Layer 6 of a small transformer language model trained on English Wikipedia (13 layers, counted from 0, width 64). Numbers have three digits each and are written without spaces.
A neuron's activation on a vector x is quick GELU(weights . x), where the dot is the dot product. Quick GELU of z is z times sigmoid(1.702 z).
The model reads these tokens: "in" " N" "ga" "i" " Ch" "ung" " Hong" " Kong" " |" "\n" "V" "õ" " V" "ă" "n" " " "Đ" "à" "i" " Vietnam" "\n" "|" " W" "el" "ter" "weight" " " "6" "3" "." "5" "–"

The vector x that enters this layer's MLP at each token. A number n stands for (n - 500) times 0.0087.
0 "in": 347338458274615453570253595655565408466522539642448763632549422470638865386741398527333407626420533390557495400564465280530506544583515360520429349556526607489556435484553698321553634354483442
1 " N": 483418470217604454747227650440464413440384591613630637618552493361700586367726453567482423514269649629395345363479498456361403509618508588502484420467585709398675426472425741396560491361433561
2 "ga": 423364477299516556759305622573483471465585430541580629557525400358609551439810448632464423475296495555573482392552543524401218444585464461466430439544638766338596500359333852381607527475551477
3 "i": 483362576207600521727292704523516457526486376631560599620576456438780482430724468562489448433321505654528420409606470489440300420611463607445524419431694684392512410346345902419431456402398521
4 " Ch": 561422538222501338777337656492467443439474502578534554751577529346757430426733472519572522561295573532518311303575519507495396471651433442547493327382561687397607391461433717444689378369342547
5 "ung": 536359473245520501779400679581554418536516406625463557589521510300620573382727532481498419412357528444585334337451503537352360392642543663538562434603662688339507523409371921359651356354418480
6 " Hong": 554373516225460428709328590433555459486603550540494532625504532428679619462781464434543571495297610537521372378573513467533236410681519656548528307535614690439636364392387751435619295276381479
7 " Kong": 580385520266541470648342596497505448507594454590485532550504495359669556411820481522409439416364554549564401380520496464412276402729517642481601371562667751396579418481385824379588322239548481
8 " |": 420297419309618467738304612607604412533544541684453585604556446360635618371774541408213471506475573553518390369529532393482371479635459517405416438456676681519561413557413641334527489375522584
9 "\n": 413223420368626375703308657566536485417493661702475634671532560340572720372801524467402440587408553534498462384518431385524458528574430466539446397412637610471563317550344622277600407409514497
10 "V": 386414426334506518704289626545369484468454519602544593705709587340521557375762516567512404510332563580367480365589522388253472558647442512496615337319534604389519403395381846246707396491615617
11 "õ": 437301490268521522779270666513475480520532448603559552537502593362640711461741493475537432621330474507436511417441523389362387418544492579550605283452635611418407492448253942320650398523452693
12 " V": 476402465320636350726328591605524424499433466571574534700643594323639419329768522503456380549223510581366404348542557453398454570643429499522617256423566650357544456443413798360713424453514629
13 "ă": 460423327218508498789330578591576472481476354655560586638465536382652437501736496464485436496197480606447501420580577379450426493625464461527547314404721686265474462484371849437671385516495575
14 "n": 497393542235539485729416600609516435466416428635615572616648614372568444397685497528471459509299546573524389409444495527354317407656433709529542303496742676313503404540360973260566416456321548
15 " ": 485310430283626538815350602624498391439401574662458481715564615470545575323754552600392412485333515626478373384474621468429332509588390598440553352452658677510542467519354619355494325458417581
16 "Đ": 478374477228553485813444554504491486395395416754562615642508520375617480368700462509531473647270552471546402297577537439338406496646398507612532372312491681397576486478367804441601441455384616
17 "à": 421357485259518507779375584476684469374347345694532494644438622427648515485756556476440403481254549535506404408482535441382437520586503594582577303530681722283464447433410859389571440433415562
18 "i": 448342493172567534748406629485630455530463314687589539643611600447607496420703507552482459489290517603571412397568485499335339470585434596434590275414658694402546428374352938387407443478389581
19 " Vietnam": 464388452224475550722351534462451573475652452646493474507486622379648622412791450416550548544260525610536466371547536496465263523589541568430674272461519737394600445441325818436632310342546476
20 "\n": 432235435364615346739324635563547505405504646712488619673555596339584677374786555443439427593380520503486462364512459413547406509585422482495514359414662598461549329573320627306587312453526507
21 "|": 374187431342477463859283649459490420460505584647486706591524458294554651367695606438417447555421539527454483406565473528411379551564434562468518227474704579558517433599400609256653525475570551
22 " W": 498260477353557439784328610635348409510476628564614585661582521304548505415730547519523464587243605454355374313538491510261440504608512527479591265445538637632591467404433739283662359403505628
23 "el": 446443443321477509800339636593411465519494507612711638544495464343432543435703541519521465559227645457516470506474482503431279471586483587524505206540753677449432401345355883239611402462472521
24 "ter": 392327485308428577779400640707365493436546532652579654482545533350533295489777553554498443548333545469456508465513524521392350509615416523557577206379766683440530388403368815345496388500521401
25 "weight": 434342440314494574780199650684341486594630527644580524423547539377565443377772558545424562598349475460505559515475421475413324384547486696545568194475633691485508393471344788474560380482450421
26 " ": 463293450415590552809251609666419387424454583646479505625591555472582540318785586617359441545314536631413410428531544534447341521576386669491646306413628617651427409434374570395473369445454520
27 "6": 287280440333511595762389599584530513452415574699559585439596552477545436302746598573406455571332546580456406463574385587451289377636505669550602384519585652585513430355345660255578425485441494
28 "3": 319229467335472492743339611664465546435520585685489529487593581469593359394791613570423462510327557534484448407643427558485278374618497682521572368430570649558496427325348612383589472450455546
29 ".": 333239463390547530744325672694494484429492640708532564465460525409572417522763600470389433542389541555427271481570482509493426491614376559449543317365665668599444347450391780367555437552420521
30 "5": 292203405346492521686371656581512507478600564678528480431652628460569437407778586549356415546327513632483402472563426563410343433602486729534636334491570609545477366379378630224618516484511571
31 "–": 404344415372573430735324596665428360402502597610590585547561667465562476422767595521252489589216529585379473460653519516483329507631470543466472372402532684541538339536388615335621447510407562

Each question shows the input weights of one neuron of the MLP. A number n stands for (n - 500) times 0.0016.

n58: 506533473498458561361461495413504589348377370415516635423331478502512452510517403433577648532438647516505532523673561492405604627507492358645544557401304504585474489387488524453618722575551475
It fires most on token 16 "Đ"

n8: 552593504450535439478613421452538436565513458424490518491435363476502537485519519485480499526513476505564402508442564487520523455553546473497452610532501586392593584460480492608419543324436443
On which token does it fire most, and how strongly? 7 " Kong", at about 0.42

n218: 335517467686500514602315603519446503383455635409515557366580505652520429505368406466454412434438633452456439507602647369557661552443396533507438460413464407735487406552777487546489559746629654
It fires most on token 29 "."

n122: 489437711495577541603629432409418525281403492578539494613496445600554597432552479567587467359562362473462559430532550432557459417444526580452492420574354544493425510411498405492367469637475380
Its two highest activations, in order, are on tokens 15 " ", 26 " "

n160: 484459454409529594509562537445573596581363531579565472569573364607391449497511490440643513377492417460630531642395350487427498452489431601509426536548527442433475549464497550411530542482473546
Its two highest activations, in order, are on tokens 14 "n", 18 "i"

n195: 566630532420653356485452465571626398500394533528521491508579474484519576447501558367416455542495375526452599435476626523777461520472513595348490370613558478519523442601611358722427451577480442
It fires most on token 8 " |"

n101: 506409544555464243602406561303746430500426644445422628391535468502483693482419581491481573537471392608410567480648465454727609328364605531514253620582482238592599548426474365538377467665469651
It fires most on token 9 "\n"

n31: 607480550598430460483506605452548459506342781540452462454541504586510500479387455519462374413567512573535462388509607279560566600416517528333472395485494477685512469485631377429414449693633596
It fires most on token 15 " "

n185: 514703466437440481424602511348658635487394528402432364372528479396456665540417406414587568545447632385603457479530625399358558430552665348797526658479503558516581370685484505670577498373423412
It fires most on token 6 " Hong"

n70: 521475436558433409577412525555436504475451544488546563498670483449456618498390487541764421455480355296355635525555463300491547630489531588344534329588620369521383439617543513475558446547526437
It fires most on token 21 "|"

n75: 576415438466521490505581510458650456375319387495544513463597574752476473443403424553572322397481521444577514539567597546434454556459497478627351508644476508429577463437535527457460619653431607
On which token does it fire most, and how strongly? 17 "à", at about 1.1

n109: 342509597435460575328598692519551784550458398428413446475399523470524439631500420531616563415489337265611530516276426330407579620577618531607530499688566500475470516486431528536601456494474414
On which three tokens does it fire most, strongest first? 5 "ung", 17 "à", 11 "õ"

n174: 544511438486501560582488515473400641412521486558561434591476509643426562540552395387629425372573425521558658403592584349513498300604481563394569463721406501517485450378577353578568468681449390
Its two highest activations, in order, are on tokens 19 " Vietnam", 6 " Hong"

n180: 500541502446473587675495395428533385384365493541626615554510512662438469483377479534449459516481524458517539498472619520374504418464527315612448600500445556510444501409553553500468404602481526
It fires most on token 16 "Đ"

n176: 514632685429578510438469662528448615610569605493515544348385326453560479494496473394616730565473602391352459416371372467557625400505427742496518411389590403713588577573564336618629417437538393
On which three tokens does it fire most, strongest first? 25 "weight", 6 " Hong", 22 " W"

n59: 549493454572495543525597478547507533442486453521622502566505576461590448530479433454571431556444540467478584500463512527498453516433479495426499439517500456450522513422535506538591417538404540
On which token does it fire most, and how strongly? 13 "ă", at about 0.85

n19: 441510569536424491518636518642410575630491387431376368416417432516631434541522462520529449435405512569449492523549432522592419486620563572383617431529525445446504516486524506590534572486453485
It fires most on token 28 "3"

n63: 532538493452552528561542499443557623378465617535471587354479486570500400568558511529511463513560314508329606552246421559602444550535669554404468482690510520511563599474589381498427452460457481
It fires most on token 27 "6"

n197: 562512513388327515550626573305505593502655486627409444254493522581378653427466426417632563423603536491544601379629484211564619524393481568508572480548342421487383459598471554558624506508614239
It fires most on token 19 " Vietnam"

n14: 480487508596408569577628671483490483486316582415598597539523506507460582433455443547569517458454393441414649541458594310415587584360553576465535298482405373524426487417563503413556502589505565
On which token does it fire most, and how strongly? 10 "V", at about 1.4

n203: 625429593509481427631394671566414574470450561537555477440687458565478651466405497477701373374612349326230691468584408523536616519524487561514290343582492286572432550555476367427575470673635500
It fires most on token 21 "|"

n3: 470613600515591424496421385592367591503541534561552266369439467577426516465482473630470554295548612398454457439622553466520450436524454530446495604553645515513479509375613359438586606425430479
It fires most on token 28 "3"

n230: 438544601621545509531488427448554382636385618525457550314485473474503533262440439558408397438613591505594466513641600404452541224603543566358468556561290507659464431523519382529593518597696360
Its two highest activations, in order, are on tokens 27 "6", 8 " |"

n88: 544567568397428444534508598511485424368446393380640535639499504596496508617402363494640408576414401438532600536462516553441537532480415396546580531487482461439494404520515467548437432658441486
On which token does it fire most, and how strongly? 4 " Ch", at about 0.39

n13: 538597568479487615461549591509503560377468450465431439544465436550513534486507515449519453498440466480503435533596400431534492385502465504493516617434405553491556471483386464629613641536477444
It fires most on token 16 "Đ"

n37: 593502494412393430535491500407535581489406449525471478432586537416492503600364339599641478533556513356559577469411608516509522657655584529613473503524500556646370471541577573436422375588503349
It fires most on token 24 "ter"

n177: 791471518378569468631532637499544395559673411400473498333504513361394665724472436413528363523605425296498440628571443587480557565589613516533405426565562442473508471577552420538549487435537624
It fires most on token 5 "ung"

n108: 483532421456463555591609423507653422563393491475460467567529451386444442446474502484520548563480541586645516515375462516543490534497529496597536388595401535583546502397575540650325502474532382
It fires most on token 18 "i"

n45: 482545464568527394559499467455417576458452379485424509431424578490403611609544517492539485536489550523536454646536465453507476529385505509575498512489491444438509357675491473519652633425556448
It fires most on token 9 "\n"

n117: 480724490549472533445440398339416486367374495568589496469617532433264740636440386583648464443648521307373624453489463514326500489798623615531524564432481430457327526616379439703649556384733464
On which token does it fire most, and how strongly? 10 "V", at about 0.37

n153: 596456547667620559450460454441628474549324607567304510581695411713545564463444482503480489372508477487434497454517632664525404563499484443436422479410556480556426397490465460615292512474702497
On which three tokens does it fire most, strongest first? 26 " ", 15 " ", 8 " |"

n194: 498465576492590395403512602324529412345507451560486540493516530572458607425496505408478468443553507528568450458479450614635528513554418422472442527418508369446553430534498463516472580476532499
On which three tokens does it fire most, strongest first? 9 "\n", 20 "\n", 0 "in"

n17: 483639452411494463552589500543455521456527518414449443537654467517573488420447512401525449493436471521557464399455411492699529466561529566518612538411586338543499498511455539633414440530491465
It fires most on token 4 " Ch"

n204: 552533524463445539453487688380481580338493504372522553452357358470343523506539403507646455550477341552565515663433391376452606398506552436563504490577590489415493566533489549615535431521501449
On which token does it fire most, and how strongly? 11 "õ", at about 0.26

n225: 492393485475489497542687489450581540630409512516508494425521407569378553473410565437533389498419543485386427402538481508486596411544512501523474412369488492662512499513527512570555519519551553
It fires most on token 22 " W"

n150: 438533517485585515534517444539632502613419506475446500481591525570561441404489566309395491404550435437484606395541415429511412439558569554349622416650448415632432423548527452664380543484602504
Its two highest activations, in order, are on tokens 8 " |", 28 "3"

n175: 546544412413459514569536558518602460479502578550469454509574485481464446378524506460419385512463372532530442384445525592554450504516555500505527475511413541604594543422488525505470370513567480
It fires most on token 15 " "

n0: 522717414540292537442296546484403426372440402491519493579512489609255704684440450384523729672478571586464572620509497569437553605424399495571421478499507331436358344451459504429490667536447447
On which token does it fire most, and how strongly? 23 "el", at about 0.22

n102: 449564542687540389592469530513545467579448607255495623489464422479527513448548431609483426594474507449429583546519619414424594433456603466592567331541546400497584544452665457469425433693532531
Its two highest activations, in order, are on tokens 22 " W", 0 "in"

n133: 586526498464525421454463554624637437459453470499448472550478566431457466577427454457444375614503628350423481504483665578587484525493418537457631482575597444619474401604538367569452515503575463
On which three tokens does it fire most, strongest first? 26 " ", 20 "\n", 15 " "